Layer 2 of a small transformer language model trained on English Wikipedia (9 layers, counted from 0, width 128).
A neuron adds its activation times its output weights to the MLP's output. To switch it off is to set its activation to zero at one token and run the rest of the model.
A neuron's activation on a vector x is GELU(weights . x), where the dot is the dot product.

Input weights of the MLP neurons that the questions are about. A number n stands for (n - 500) times 0.0016.
n23: 492 568 482 277 414 412 752 400 491 369 284 500 435 407 570 470 522 555 618 463 364 476 721 552 427 628 500 547 378 295 658 643 458 424 492 708 393 557 471 211 639 650 161 516 438 353 388 651 359 437 282 561 741 658 553 370 512 500 685 492 513 550 555 764 389 459 416 272 386 583 337 271 318 451 574 777 449 504 795 409 458 619 465 623 740 405 468 470 479 789 617 350 828 465 337 384 427 402 480 576 528 717 408 296 475 538 693 543 461 737 585 448 819 452 459 442 549 436 330 508 586 633 719 475 427 475 778 309
n73: 637 589 504 448 569 507 586 588 409 416 348 696 544 633 647 451 481 541 554 677 252 417 606 480 601 621 566 617 618 243 644 184 510 450 608 561 540 453 378 451 473 651 672 525 565 407 459 429 429 463 474 648 439 526 482 542 425 508 389 374 458 764 448 626 525 354 381 561 478 297 490 479 443 653 434 161 462 435 735 612 552 777 575 402 309 580 372 688 182 645 389 543 651 733 422 606 551 330 648 623 543 408 441 391 396 511 394 473 373 444 707 386 421 458 396 692 666 357 385 363 576 327 511 471 481 367 536 621
n79: 399 380 490 523 485 556 430 620 483 463 642 512 469 506 460 573 664 523 442 537 332 482 563 561 680 494 679 646 591 439 625 453 585 380 538 581 429 442 431 258 413 540 338 430 509 563 635 553 500 535 318 503 628 444 292 448 506 354 621 437 503 686 711 462 568 404 532 585 421 449 614 408 573 469 634 621 370 591 430 313 688 256 552 500 338 542 621 378 434 461 578 506 373 513 566 378 531 446 561 283 569 725 403 586 598 611 500 362 633 379 464 565 481 440 470 546 454 729 487 525 390 616 515 553 426 444 419 568
n97: 375 591 229 456 208 788 290 559 803 486 386 531 470 535 519 231 562 518 805 509 586 537 595 559 486 650 403 381 328 397 415 823 371 423 481 287 360 541 448 673 579 491 596 601 390 362 470 661 336 653 851 749 532 415 833 427 568 387 389 387 427 205 762 433 663 360 717 431 780 390 203 446 641 402 544 302 601 816 563 675 476 530 618 601 600 378 464 599 670 432 505 427 519 406 315 649 491 534 574 410 486 174 576 626 148 433 471 180 559 304 486 705 452 473 693 425 436 500 530 429 549 410 554 636 490 415 22 680
n98: 669 483 660 484 358 447 536 672 447 445 519 516 532 360 416 565 562 615 545 548 311 524 436 563 565 507 698 632 619 343 339 397 663 561 411 354 277 558 377 414 536 398 325 483 428 486 361 496 606 382 486 304 493 440 593 464 659 453 334 636 533 549 702 457 524 469 658 641 476 386 456 520 592 326 607 438 278 647 792 517 655 608 552 507 365 504 537 362 366 627 504 613 675 567 401 572 619 439 290 403 524 641 589 422 401 177 641 428 668 267 676 431 521 604 387 330 476 522 462 461 565 586 534 486 500 352 646 370
n127: 585 454 353 494 548 539 629 636 362 389 568 503 400 634 446 500 698 515 657 506 312 675 587 595 409 352 479 629 488 472 670 646 380 330 474 521 414 481 432 480 607 580 526 500 401 425 390 597 544 598 261 594 434 603 484 513 540 463 543 381 576 676 479 500 614 465 598 575 459 512 417 588 531 475 308 713 529 491 474 604 339 609 559 693 417 270 690 444 594 407 500 416 484 486 545 602 553 790 283 445 466 284 331 459 529 365 457 437 507 582 382 394 507 515 641 377 569 468 445 422 394 486 469 711 487 539 699 598
n133: 531 514 419 271 374 784 362 612 333 563 560 371 364 641 296 468 711 454 628 441 323 683 517 465 503 565 430 576 474 492 532 536 574 493 478 248 419 524 582 525 513 581 424 465 299 625 477 439 500 554 486 559 677 433 531 640 510 581 580 500 401 528 530 631 315 696 575 431 686 605 535 581 651 482 444 473 623 569 438 692 461 530 363 486 347 386 308 390 472 441 692 441 542 623 493 592 763 424 642 412 497 575 457 582 750 529 412 282 522 245 292 661 349 500 407 414 479 593 439 479 295 556 487 250 460 511 421 392
n144: 529 585 452 337 420 565 440 480 547 526 550 574 546 538 632 476 559 552 457 661 559 523 279 726 442 410 398 225 594 648 400 619 511 576 467 342 535 454 479 464 568 412 506 500 407 455 543 444 691 467 538 330 656 562 590 439 341 625 553 400 603 559 303 609 369 456 538 397 406 593 435 478 449 517 506 474 500 572 286 478 444 612 563 530 328 503 523 481 547 451 527 451 386 689 399 462 551 292 601 604 506 583 527 522 363 419 564 288 368 425 443 467 449 568 402 467 474 545 544 589 530 669 444 436 630 494 605 622
n239: 392 656 460 376 662 599 630 637 421 438 345 606 393 578 547 391 555 352 529 669 465 439 599 497 507 391 362 314 446 468 427 537 697 719 418 323 271 654 467 478 319 555 321 299 356 433 476 600 578 623 419 421 590 592 421 542 557 561 458 422 534 551 562 601 511 547 270 375 621 613 614 451 585 540 608 431 466 307 481 497 530 384 520 317 539 686 457 470 762 295 714 450 628 527 581 538 547 395 586 588 571 706 400 402 522 804 428 202 668 573 564 477 328 493 586 579 500 294 394 253 211 402 511 478 500 710 422 544
n249: 569 514 396 673 620 603 523 374 515 668 594 483 426 503 387 312 687 726 587 639 377 434 425 345 465 442 477 401 455 600 532 486 503 333 374 608 539 566 436 681 572 521 496 583 450 274 464 482 507 471 350 393 431 450 573 467 278 426 711 353 668 525 577 661 552 504 448 798 483 682 613 561 411 430 519 767 655 531 515 541 650 575 520 449 442 496 637 432 425 244 678 507 528 485 600 569 328 453 528 632 408 297 518 539 468 413 712 402 426 520 657 438 421 473 649 553 365 532 359 208 449 364 797 616 507 536 312 388

Output weights of the MLP neurons that the questions are about. A number n stands for (n - 500) times 0.0019.
n23: 510 370 463 527 523 569 723 401 367 393 541 407 419 673 504 464 384 514 212 613 49 659 743 462 337 712 169 531 449 387 270 283 435 539 460 574 588 236 492 374 415 419 478 615 529 560 454 613 361 535 36 427 809 367 378 302 477 379 558 424 539 394 562 549 473 366 341 523 582 302 266 602 532 472 638 860 434 708 563 415 284 674 637 532 634 376 715 719 392 912 366 513 775 719 509 562 661 471 526 643 509 539 753 396 417 665 650 399 666 630 107 478 533 634 662 328 442 745 500 325 768 458 786 599 276 538 510 486
n73: 345 471 413 500 320 393 486 451 531 526 612 411 614 421 519 459 563 341 269 428 388 394 445 582 412 507 493 486 464 671 391 921 584 436 446 625 543 565 733 465 680 497 393 585 504 477 535 352 523 520 544 500 411 379 585 477 546 485 507 741 515 521 526 260 688 645 565 417 479 544 773 452 450 227 443 577 489 518 459 421 508 436 445 416 697 423 409 292 637 461 507 550 485 239 422 504 265 684 670 455 543 527 463 614 647 574 511 672 593 423 460 466 456 410 466 411 288 485 641 700 344 759 699 362 492 737 640 402
n79: 445 637 322 641 421 572 524 591 531 659 374 283 338 607 391 258 540 592 672 424 632 200 485 507 423 574 548 538 551 661 467 679 365 362 735 554 489 520 448 584 555 510 448 642 820 660 401 420 465 551 380 599 550 654 618 614 627 639 331 562 454 368 489 439 517 595 312 409 666 504 525 441 514 449 320 401 522 707 470 621 546 411 459 500 626 456 644 634 557 457 332 614 399 510 449 563 415 504 554 524 406 486 485 530 254 612 324 500 403 608 504 323 500 635 477 787 425 635 421 414 351 244 404 375 307 377 424 721
n97: 371 581 333 324 307 562 742 548 108 184 422 380 495 517 709 539 363 421 753 543 423 761 523 561 329 487 253 560 284 437 491 585 529 651 490 496 437 662 354 556 669 452 530 528 462 326 474 543 342 492 505 549 665 393 545 512 334 453 573 290 453 553 436 400 765 522 785 695 663 373 204 513 380 554 490 473 641 557 411 620 396 482 727 447 366 656 402 834 662 429 705 278 398 369 321 703 518 689 592 431 549 399 541 483 317 644 500 52 758 441 537 542 237 500 860 626 361 519 637 509 352 359 452 752 380 671 562 884
n98: 660 473 370 496 559 792 436 454 449 381 363 597 388 246 328 598 573 531 483 243 521 717 649 625 489 496 683 556 649 387 437 403 335 452 341 393 551 627 539 625 616 178 485 528 608 576 439 550 366 389 443 482 325 275 550 507 573 610 350 252 508 481 440 645 556 390 712 947 423 369 515 564 418 508 579 612 615 687 606 470 575 515 563 389 609 580 486 608 682 578 512 409 187 441 519 629 420 689 544 312 524 692 303 526 274 518 423 351 461 174 708 315 476 508 454 456 593 731 511 519 500 591 546 497 563 484 546 508
n127: 364 511 630 637 629 251 407 458 592 647 476 538 716 363 460 469 387 391 393 390 894 295 493 507 619 642 464 473 579 387 391 500 433 640 247 587 611 355 645 479 299 420 411 463 568 374 472 485 397 473 754 362 479 422 529 460 465 578 459 730 504 567 511 546 582 476 398 327 598 413 514 575 418 543 489 332 395 538 563 356 670 454 606 342 725 808 435 521 370 610 628 620 545 514 585 382 478 261 593 503 468 557 640 363 571 754 399 593 319 453 471 517 493 311 455 668 385 478 562 521 762 376 511 439 669 537 432 385
n133: 223 433 612 398 556 375 500 590 521 364 558 518 602 610 334 504 521 500 537 582 560 586 435 284 467 317 496 518 481 434 478 596 549 559 659 660 415 684 477 784 636 407 759 638 512 356 424 414 448 420 553 326 305 390 439 383 471 488 251 496 555 743 610 579 521 512 686 601 616 271 482 560 647 361 791 432 692 482 473 436 288 595 461 623 422 709 409 754 545 500 460 548 481 395 402 347 470 580 493 397 400 510 637 615 613 322 612 399 397 413 405 311 474 642 453 479 408 381 393 540 618 556 796 292 357 546 398 702
n144: 515 532 482 346 296 592 490 302 387 883 611 497 588 432 565 579 523 451 532 614 408 355 430 393 294 334 449 185 507 527 305 688 601 403 427 339 653 577 407 514 318 386 538 611 579 474 598 383 553 571 639 447 553 390 578 328 455 753 623 411 474 305 313 591 276 471 388 529 598 464 380 493 741 446 523 580 536 618 604 503 617 711 623 573 472 471 283 560 503 482 341 453 307 581 595 654 474 372 722 651 371 564 599 470 403 340 570 651 500 537 540 422 579 507 508 600 415 563 637 511 408 638 530 344 565 588 628 528
n239: 582 546 592 519 469 344 456 652 544 737 656 624 570 307 428 584 663 466 614 419 459 465 582 448 500 671 504 420 320 614 643 462 658 379 729 468 294 404 500 200 426 500 434 536 274 603 657 468 467 662 309 419 572 515 507 546 496 572 445 376 540 576 284 476 525 673 428 762 549 585 187 650 326 334 86 687 395 332 365 573 496 534 420 530 728 265 451 522 599 355 530 625 472 320 554 413 461 524 397 636 423 442 582 421 684 680 485 454 420 557 387 749 535 680 439 727 575 334 434 621 654 609 524 394 410 512 367 467
n249: 307 572 504 269 400 225 615 671 317 513 558 328 549 550 507 757 348 146 438 513 556 652 574 489 402 644 573 435 564 526 540 417 481 705 457 387 608 374 583 314 390 450 301 533 534 637 563 639 410 707 633 559 599 342 420 441 637 588 588 753 256 563 438 343 550 606 496 189 488 516 334 266 444 500 666 353 520 512 438 707 542 591 538 590 488 640 533 355 433 783 417 489 475 406 447 381 619 488 571 438 588 530 261 549 584 505 148 643 651 466 598 651 504 492 272 267 392 525 642 627 616 532 330 553 444 657 661 811

Each question names a token from some text and the token that comes next. It shows the vector x that enters the MLP there. A number n stands for (n - 500) times 0.0044.

Then comes g, the gradient of the next token's log-probability with respect to the MLP's output, scaled to length 1. A neuron's effect is roughly proportional to its activation times (output weights . g). A number n stands for (n - 500) times 0.00069.

"There", then " were"
x: 580 323 429 396 518 638 613 362 282 459 536 552 567 289 569 515 408 491 285 659 653 448 237 422 314 626 622 618 543 502 544 270 583 570 498 441 747 881 590 383 538 379 568 364 701 511 538 484 451 496 563 498 446 726 548 280 415 687 648 448 603 649 570 145 405 489 470 454 523 325 340 624 377 611 488 544 445 645 418 512 388 710 412 584 545 564 405 549 416 340 374 457 368 518 506 565 639 546 563 486 497 667 445 643 407 490 461 500 355 559 480 406 542 634 539 428 246 629 868 518 492 429 416 534 550 683 680 634
g: 564 397 496 480 502 462 483 295 679 516 505 720 331 206 460 779 559 297 600 826 506 525 374 509 671 446 325 280 478 459 543 894 560 385 336 446 627 254 480 521 179 372 654 621 536 594 527 379 589 757 270 578 589 529 679 353 473 460 543 546 447 596 526 399 315 430 477 480 595 559 422 513 450 505 743 471 210 541 574 466 448 525 448 389 364 503 771 459 585 540 647 368 381 524 418 620 610 512 516 609 462 606 521 427 295 516 326 333 515 670 499 546 465 485 640 296 577 597 489 519 589 374 535 429 781 450 489 618
Switching off which neuron hurts the next token most? n144

" (", then "i"
x: 602 564 536 592 569 449 486 243 206 466 440 341 404 520 679 556 354 570 426 425 556 562 345 398 288 545 415 571 526 549 457 470 277 698 523 417 538 462 439 461 571 542 587 429 642 451 494 345 349 527 510 446 567 419 483 352 549 657 419 583 512 428 547 244 461 599 503 431 516 291 516 461 560 571 447 667 637 730 512 541 620 550 529 539 536 509 707 428 437 525 541 352 370 512 583 584 642 473 646 413 626 504 642 516 656 759 611 503 457 566 670 398 465 593 205 659 248 446 569 572 604 537 286 389 459 485 674 698
g: 533 583 575 398 527 611 418 328 647 516 469 316 357 545 485 605 447 561 148 836 587 319 472 395 626 456 429 566 355 221 476 578 572 383 594 614 508 478 524 453 652 437 698 529 479 578 939 593 437 440 310 392 489 460 499 691 455 568 615 489 696 635 650 560 328 439 368 321 545 359 409 518 703 440 324 576 426 493 502 478 512 272 281 351 651 500 416 465 539 597 376 455 641 552 455 538 321 681 487 669 334 345 320 638 221 393 457 517 641 491 710 424 557 650 473 506 384 630 531 653 451 637 510 371 602 507 450 806
Switching off which neuron hurts the next token most? n144

" the", then " CD"
x: 418 427 508 637 521 470 614 487 76 483 484 418 579 380 431 663 588 504 421 449 619 526 556 467 313 475 467 503 524 505 477 535 335 426 493 365 568 587 602 540 484 575 521 561 616 499 398 388 349 453 508 457 467 601 484 541 450 772 520 477 437 367 591 260 528 529 484 612 506 474 384 584 456 529 627 654 575 643 458 555 507 549 390 485 603 553 556 502 392 468 483 590 380 423 352 671 529 442 471 322 498 502 597 675 462 713 588 468 339 491 627 586 524 686 630 616 438 384 519 634 569 450 305 596 459 609 485 753
g: 652 431 658 794 373 607 584 407 574 705 374 563 431 463 784 599 543 554 682 351 616 486 421 613 575 501 414 215 512 546 614 509 412 678 440 402 493 441 325 469 392 378 576 423 619 578 383 351 383 689 439 594 718 356 457 396 594 524 521 716 486 407 586 558 339 437 401 624 595 485 634 304 384 517 343 475 230 363 581 571 396 461 445 317 319 480 766 551 484 429 370 230 393 550 758 517 497 303 699 670 642 380 571 453 520 427 593 363 460 726 461 384 636 454 680 411 423 486 633 356 334 764 514 511 531 682 515 238
Which neuron, switched off, raises the next token's probability most? n144

" water", then "."
x: 284 345 504 642 695 540 623 469 271 670 477 426 663 402 646 452 693 428 293 484 573 400 493 341 412 640 570 580 595 588 608 373 305 393 394 480 590 753 647 535 501 570 484 408 649 500 343 598 391 568 528 446 570 400 540 539 329 689 628 393 552 508 591 317 619 562 561 373 448 394 450 705 534 484 453 656 269 625 437 575 690 530 287 538 399 527 437 401 644 400 650 446 500 461 621 653 486 503 513 453 389 462 471 593 436 706 553 430 582 536 679 534 450 672 424 764 374 382 461 513 459 414 356 451 346 316 632 584
g: 455 358 745 658 360 490 424 494 615 535 519 515 594 445 587 552 458 521 509 596 586 551 299 366 513 588 489 485 568 270 461 426 177 614 579 597 781 424 437 310 189 531 524 523 323 653 500 538 533 655 382 341 533 394 450 533 464 462 334 427 206 297 408 521 440 646 516 572 572 511 409 541 487 417 577 473 356 768 476 590 416 631 781 427 544 433 560 547 555 720 333 267 436 471 562 584 610 384 339 361 304 721 565 619 573 453 606 450 592 430 389 880 391 537 719 372 613 533 692 423 288 666 375 434 722 452 525 692
Which neuron, switched off, raises the next token's probability most? n79

",", then " of"
x: 704 444 536 731 584 564 607 476 138 447 531 333 363 417 464 488 460 664 390 318 584 351 572 581 401 498 444 547 616 524 435 463 446 596 425 445 571 610 396 553 334 574 410 486 793 401 363 423 505 415 608 641 388 529 430 454 405 715 567 472 463 627 551 167 564 451 532 622 583 383 377 620 554 487 543 637 491 627 480 655 546 553 439 390 512 557 612 448 500 482 433 597 404 753 550 535 548 545 491 322 452 341 460 607 546 714 594 473 398 491 664 477 484 621 325 703 429 487 549 463 577 502 303 519 538 498 475 592
g: 764 510 578 574 522 447 360 558 384 727 306 375 494 597 689 416 566 360 470 579 449 308 601 450 623 476 418 481 657 654 537 324 519 540 513 508 663 694 416 313 421 578 207 659 393 531 385 350 684 321 640 398 527 478 374 345 658 828 476 591 503 564 378 499 498 765 622 466 491 537 361 398 438 623 238 374 322 256 584 364 464 708 632 618 404 348 643 246 300 673 409 423 534 709 588 562 476 437 508 303 475 352 518 436 465 632 460 397 432 647 513 535 435 480 565 775 356 589 651 569 514 530 562 459 795 507 351 470
Switching off which neuron hurts the next token most? n133

" of", then " political"
x: 491 559 569 582 384 537 544 629 143 512 529 485 445 479 591 576 510 549 543 499 499 524 584 477 340 514 402 580 680 549 395 427 512 460 448 378 606 695 686 502 641 636 485 663 507 509 494 413 351 307 572 434 438 440 602 569 599 610 407 582 435 529 480 298 514 396 380 515 458 395 277 681 591 559 561 679 445 743 502 496 433 501 415 391 517 587 325 501 591 428 451 614 309 497 539 555 515 672 352 375 488 426 652 525 615 687 632 389 652 404 700 506 499 626 392 661 258 422 568 422 539 541 338 411 505 483 420 775
g: 434 216 511 519 464 552 327 461 515 415 751 316 644 554 482 294 298 474 579 513 542 266 473 370 591 275 617 620 822 517 445 612 457 463 667 570 458 470 613 576 622 516 619 651 375 604 322 529 542 489 487 242 607 509 423 462 395 690 618 533 277 491 554 684 734 473 428 442 454 535 495 463 443 186 319 729 613 442 647 461 580 571 534 435 493 576 335 584 422 444 119 450 572 449 297 597 436 546 430 550 537 499 428 557 282 596 623 384 843 274 480 697 388 716 423 692 535 592 441 435 504 432 482 588 556 430 664 657
Which two neurons, each switched off alone, lower its probability most, in order? n97, n133

"====", then " Singles"
x: 412 299 620 643 609 511 741 438 206 600 624 434 768 521 514 476 507 656 578 271 545 565 442 271 283 528 498 624 572 534 526 688 344 486 510 394 489 605 578 383 364 413 437 644 785 458 467 506 448 525 448 434 611 451 383 397 541 676 552 588 359 387 599 178 479 569 484 521 464 318 441 482 548 500 508 624 383 565 519 494 509 628 423 548 601 516 474 549 617 502 253 530 320 465 472 582 622 711 604 517 481 499 418 475 745 707 339 349 478 548 616 388 602 557 379 643 320 526 481 626 406 421 389 537 362 645 790 580
g: 525 687 589 415 424 485 453 508 346 504 668 707 522 410 365 477 338 557 418 427 608 428 593 396 514 433 621 359 535 384 325 593 568 581 517 265 501 535 519 314 323 478 552 840 513 734 394 367 384 643 439 667 407 772 514 615 512 504 289 552 462 480 339 693 450 755 318 500 629 649 264 445 583 596 390 317 539 657 379 354 471 335 580 280 634 396 625 345 387 416 535 666 342 254 501 648 560 434 146 628 615 559 758 411 571 529 653 539 400 416 545 446 351 459 553 554 454 511 359 605 470 553 723 673 724 630 525 520
Which neuron, switched off, raises the next token's probability most? n239

"|", then " Black"
x: 634 471 522 557 610 388 592 485 180 571 481 312 561 336 668 676 429 638 471 349 531 555 361 396 292 446 470 551 498 504 517 623 294 500 530 288 588 589 552 468 461 714 443 574 651 441 444 492 471 541 538 572 413 555 438 479 450 596 502 388 408 532 527 198 551 634 504 632 390 428 226 507 398 465 484 754 460 648 523 562 472 476 527 361 534 536 543 356 562 413 424 565 287 493 553 580 543 530 565 398 602 439 585 471 554 704 588 576 435 509 744 541 551 595 552 717 340 506 561 743 471 396 363 588 535 575 459 759
g: 256 480 339 649 437 438 610 406 562 690 547 516 403 362 464 585 512 331 473 657 439 627 744 743 538 428 727 588 526 714 345 625 270 382 575 560 649 466 675 531 518 591 583 430 608 508 529 593 621 638 661 289 237 509 482 430 379 593 577 371 452 289 598 391 477 542 650 458 417 649 522 575 536 377 520 493 398 449 256 513 764 623 409 336 634 516 563 522 455 395 700 550 527 104 280 563 521 600 373 580 410 561 290 545 444 332 728 532 568 371 587 529 190 517 269 493 626 380 390 604 472 436 523 270 641 468 624 606
Switching off which neuron hurts the next token most? n23

",", then " 3"
x: 625 421 479 765 500 507 601 485 112 487 498 321 480 489 454 440 489 598 388 251 561 421 552 565 382 448 467 491 621 447 455 519 474 610 417 498 557 568 427 531 434 647 493 441 759 443 297 524 498 484 559 617 341 500 496 486 498 640 537 534 474 547 513 238 558 437 531 675 580 322 433 532 547 547 491 655 482 632 538 690 523 581 464 433 595 519 624 469 480 549 479 631 317 724 524 476 462 511 444 424 499 385 519 602 403 770 500 445 378 546 692 494 500 646 264 671 414 493 554 411 635 522 304 496 459 568 460 644
g: 761 497 544 331 369 677 499 662 250 496 664 602 606 392 415 366 483 664 536 453 545 542 576 331 729 484 828 441 562 493 706 454 384 500 544 529 351 585 844 452 475 368 350 752 419 576 343 425 484 453 637 677 475 338 431 636 436 745 612 597 359 409 436 480 549 689 461 379 601 661 475 416 618 528 509 596 477 714 494 387 493 332 371 388 196 539 496 205 554 540 417 574 210 346 478 401 593 394 443 362 423 500 430 575 679 547 507 299 389 487 435 455 304 492 627 417 509 759 521 565 583 641 571 654 396 262 540 491
Switching off which neuron hurts the next token most? n73

" awards", then " sc"
x: 497 354 703 639 624 546 467 447 290 644 618 642 648 417 494 466 329 628 194 408 715 518 476 504 470 559 619 580 608 501 450 359 560 420 468 364 469 662 463 447 409 674 309 568 514 499 445 500 242 395 468 420 552 369 637 586 442 599 541 548 594 558 609 276 349 718 605 582 555 445 366 525 518 373 479 679 220 756 448 444 561 542 419 411 404 640 350 511 536 526 537 565 366 532 484 666 565 609 431 438 406 519 332 440 578 884 460 282 502 693 672 516 568 633 344 620 401 363 492 505 549 501 301 516 470 500 690 518
g: 550 626 493 629 702 403 334 816 305 453 226 417 548 452 399 459 684 596 598 750 555 488 772 583 455 438 565 274 353 308 640 463 392 351 518 606 327 468 278 440 491 642 578 390 725 585 615 428 386 705 372 521 662 500 493 588 482 412 445 628 388 573 744 453 512 391 329 495 477 720 452 423 427 527 463 511 587 155 438 518 606 487 432 390 605 330 627 362 625 493 489 655 475 385 669 504 477 331 373 728 487 568 412 275 600 553 546 658 303 707 228 487 357 571 495 711 565 332 499 513 635 380 500 508 477 413 662 567
Switching off which neuron hurts the next token most? n79

" 91", then ".9"
x: 513 401 610 460 608 554 643 439 380 546 637 368 677 454 598 527 279 540 513 333 429 617 546 472 391 519 449 553 738 688 418 465 492 317 478 558 502 602 522 509 396 807 427 516 533 502 406 205 451 428 611 578 599 263 432 473 258 595 478 652 484 650 568 198 483 475 434 423 535 337 419 675 710 489 489 665 469 600 300 505 548 518 380 508 454 557 668 367 286 490 400 537 226 372 547 659 447 570 461 410 411 557 571 517 650 696 562 368 268 592 888 378 487 673 414 719 610 257 593 545 583 535 323 516 446 630 520 585
g: 380 607 483 652 698 415 615 480 794 440 433 434 439 562 738 565 359 414 556 326 645 583 312 303 492 628 234 558 317 612 521 540 519 658 486 492 475 344 287 494 306 593 723 234 524 385 485 613 617 599 472 527 364 363 429 546 631 606 469 524 584 447 541 612 258 455 701 334 643 349 719 433 637 665 272 325 552 529 473 671 439 519 646 592 415 345 555 552 377 631 235 614 435 488 651 502 494 614 515 342 318 388 596 523 802 400 540 450 412 604 642 447 449 613 328 545 565 210 558 628 614 531 294 630 578 335 522 420
Which neuron, switched off, raises the next token's probability most? n73

"und", then ","
x: 531 426 552 604 615 540 701 438 265 408 455 524 611 521 399 465 440 428 431 353 421 392 383 451 336 380 582 555 567 418 498 528 541 460 506 506 628 621 632 462 622 514 521 533 611 399 506 498 392 434 385 460 462 426 396 544 406 690 589 510 636 566 539 381 561 549 440 551 362 310 656 635 530 597 220 676 490 464 469 626 515 556 371 601 682 483 419 334 610 404 326 371 424 623 558 585 468 472 535 644 375 524 498 628 560 781 467 496 555 380 710 563 544 624 584 862 352 268 594 696 459 685 232 568 517 479 541 574
g: 614 557 373 454 490 645 592 610 571 644 787 544 486 533 513 520 808 547 518 470 516 470 575 168 623 617 450 666 547 681 477 525 558 415 529 427 580 566 578 510 457 642 406 293 333 720 191 522 608 595 589 468 521 524 461 549 373 671 510 323 372 582 320 457 554 602 463 181 435 389 346 585 549 511 450 637 404 548 458 495 664 253 696 588 566 587 380 374 510 522 461 277 580 440 505 697 771 574 554 489 497 390 386 408 485 338 453 311 478 248 243 717 237 378 412 588 658 586 500 407 646 244 332 607 708 506 486 413
Switching off which neuron hurts the next token most? n133

" |", then " Car"
x: 574 415 615 716 532 522 525 425 63 530 548 401 597 452 581 532 498 666 526 356 623 518 387 385 289 557 515 603 601 421 457 538 415 537 439 295 525 582 595 580 388 713 451 593 598 446 314 363 447 404 474 501 415 398 406 505 419 655 522 501 461 534 553 357 450 499 515 541 471 354 446 563 590 565 429 627 479 631 485 489 397 516 514 504 587 506 552 448 561 479 434 459 296 556 589 496 618 586 430 398 527 452 603 616 567 747 679 429 404 556 628 420 561 586 486 676 352 403 539 609 534 430 466 657 505 553 556 628
g: 467 637 354 419 735 320 589 573 594 347 603 334 463 601 261 464 629 573 341 344 602 592 452 384 545 386 555 582 561 525 395 470 792 614 480 583 420 325 367 306 509 638 518 390 546 599 829 541 429 386 671 250 543 561 660 588 363 519 350 504 548 453 743 167 808 632 556 554 504 544 629 459 582 418 629 378 411 556 357 547 622 510 517 414 636 471 599 247 311 579 533 741 576 595 353 538 494 697 417 305 520 330 223 650 485 437 546 552 563 573 426 517 393 505 598 484 370 352 500 421 287 598 317 376 525 502 746 599
Switching off which neuron hurts the next token most? n144

" were", then " 96"
x: 608 433 546 642 655 685 530 503 246 583 496 416 694 339 538 602 392 563 445 395 599 469 437 537 423 752 381 456 489 570 371 675 464 488 446 282 486 478 456 561 445 557 332 738 610 296 511 372 331 373 574 407 352 452 469 593 350 606 487 325 580 384 527 354 403 623 561 616 709 265 300 653 442 400 528 551 605 754 383 529 567 583 455 356 478 608 552 335 474 488 443 577 567 621 435 450 554 561 404 571 328 459 525 672 671 700 492 430 348 387 701 390 441 556 601 620 506 594 519 514 695 666 317 491 548 400 657 810
g: 447 696 686 402 503 484 455 527 637 488 359 521 558 494 710 359 585 569 605 412 413 586 560 427 547 169 504 247 368 783 414 562 455 421 741 402 530 776 578 305 437 546 737 538 411 651 467 370 693 500 558 442 504 398 448 278 341 296 359 695 388 558 384 417 501 343 506 492 614 433 582 326 516 471 804 280 323 270 381 554 807 502 584 597 430 616 445 424 653 677 536 540 651 633 617 787 471 397 233 424 418 564 706 477 732 555 539 498 388 612 506 323 415 427 412 453 367 564 468 566 421 483 506 462 484 599 408 528
Switching off which neuron hurts the next token most? n144

" Loss", then " |"
x: 408 384 521 603 865 368 584 381 310 588 539 399 647 462 615 512 531 559 324 428 454 531 309 629 450 449 537 541 529 512 364 479 528 525 377 244 542 667 596 700 474 779 578 609 387 435 398 338 400 427 609 502 440 484 489 323 381 649 637 517 616 445 554 254 513 689 408 294 555 413 482 487 646 547 427 794 620 719 590 485 529 576 384 524 526 542 417 522 422 454 598 382 222 601 582 532 712 479 613 560 402 502 580 468 550 676 356 477 506 544 637 531 538 605 182 745 286 298 476 581 502 445 311 471 496 512 575 612
g: 735 450 522 355 595 458 524 534 516 470 663 548 333 524 548 685 524 386 513 525 606 566 379 319 390 559 438 473 577 585 595 442 528 496 415 356 771 529 492 634 540 571 438 329 480 499 367 515 430 622 614 607 436 309 487 532 563 611 836 602 452 783 542 439 413 414 504 310 404 423 485 786 475 652 466 739 219 484 552 445 524 286 520 737 486 332 799 368 526 454 572 740 432 468 311 413 794 647 444 194 503 461 405 636 361 396 464 421 232 485 565 287 369 477 603 398 614 734 525 279 484 399 591 618 469 378 541 329
Which neuron, switched off, raises the next token's probability most? n144

" tw", then "ice"
x: 440 355 514 600 507 545 485 286 313 693 484 390 426 333 705 530 352 471 409 470 630 517 504 334 487 439 385 526 409 478 537 541 530 449 455 442 652 625 493 642 373 540 629 499 619 550 381 183 314 434 580 561 568 575 498 547 483 563 513 433 648 722 673 423 324 446 378 564 623 459 228 438 596 417 682 603 564 502 283 620 536 622 493 590 521 561 632 409 244 587 290 339 176 503 649 592 614 413 442 616 380 459 531 423 609 472 578 470 535 577 477 349 508 748 637 757 426 374 722 622 453 556 414 332 441 600 923 663
g: 486 333 729 384 467 487 568 513 465 578 633 429 449 532 449 468 694 556 554 496 792 491 189 179 323 548 443 448 373 391 182 666 516 726 522 418 435 623 404 375 439 423 566 416 437 595 385 668 534 453 436 510 392 612 327 495 730 570 457 464 411 505 488 441 463 688 286 408 329 719 379 502 539 409 465 561 566 551 461 457 470 603 616 462 632 214 453 407 601 633 532 525 483 745 448 345 502 352 595 591 439 358 344 460 649 578 664 674 451 165 382 665 689 281 552 458 694 461 509 600 537 618 441 674 808 645 473 673
Switching off which neuron hurts the next token most? n144

".S.", then " Dec"
x: 635 341 516 615 283 556 569 325 286 551 446 653 619 453 572 602 440 634 360 657 698 438 254 531 571 527 533 538 551 625 528 417 326 436 555 615 675 728 628 243 498 576 513 544 578 475 408 376 613 580 387 671 554 384 345 272 522 780 508 542 523 559 639 91 339 568 395 521 495 227 677 780 609 551 428 469 595 543 491 567 460 527 358 475 649 525 214 387 536 553 549 496 465 561 499 547 427 403 562 578 445 642 498 542 573 674 529 361 423 537 615 444 446 569 539 532 281 269 588 589 499 530 273 441 569 554 518 543
g: 434 633 463 600 468 612 455 341 754 350 434 289 289 637 537 257 482 506 109 628 621 604 575 499 518 477 441 741 683 621 474 280 468 650 474 574 490 365 450 563 329 584 390 699 488 482 364 448 486 614 639 580 608 431 444 189 262 396 485 447 606 480 507 448 539 517 632 474 489 405 867 406 473 545 732 282 641 588 462 366 534 414 487 539 427 378 319 525 309 530 308 592 711 192 417 667 601 434 638 416 508 460 357 514 705 620 562 571 414 563 714 530 661 464 651 563 549 405 436 523 618 669 390 430 417 390 601 609
Switching off which neuron hurts the next token most? n239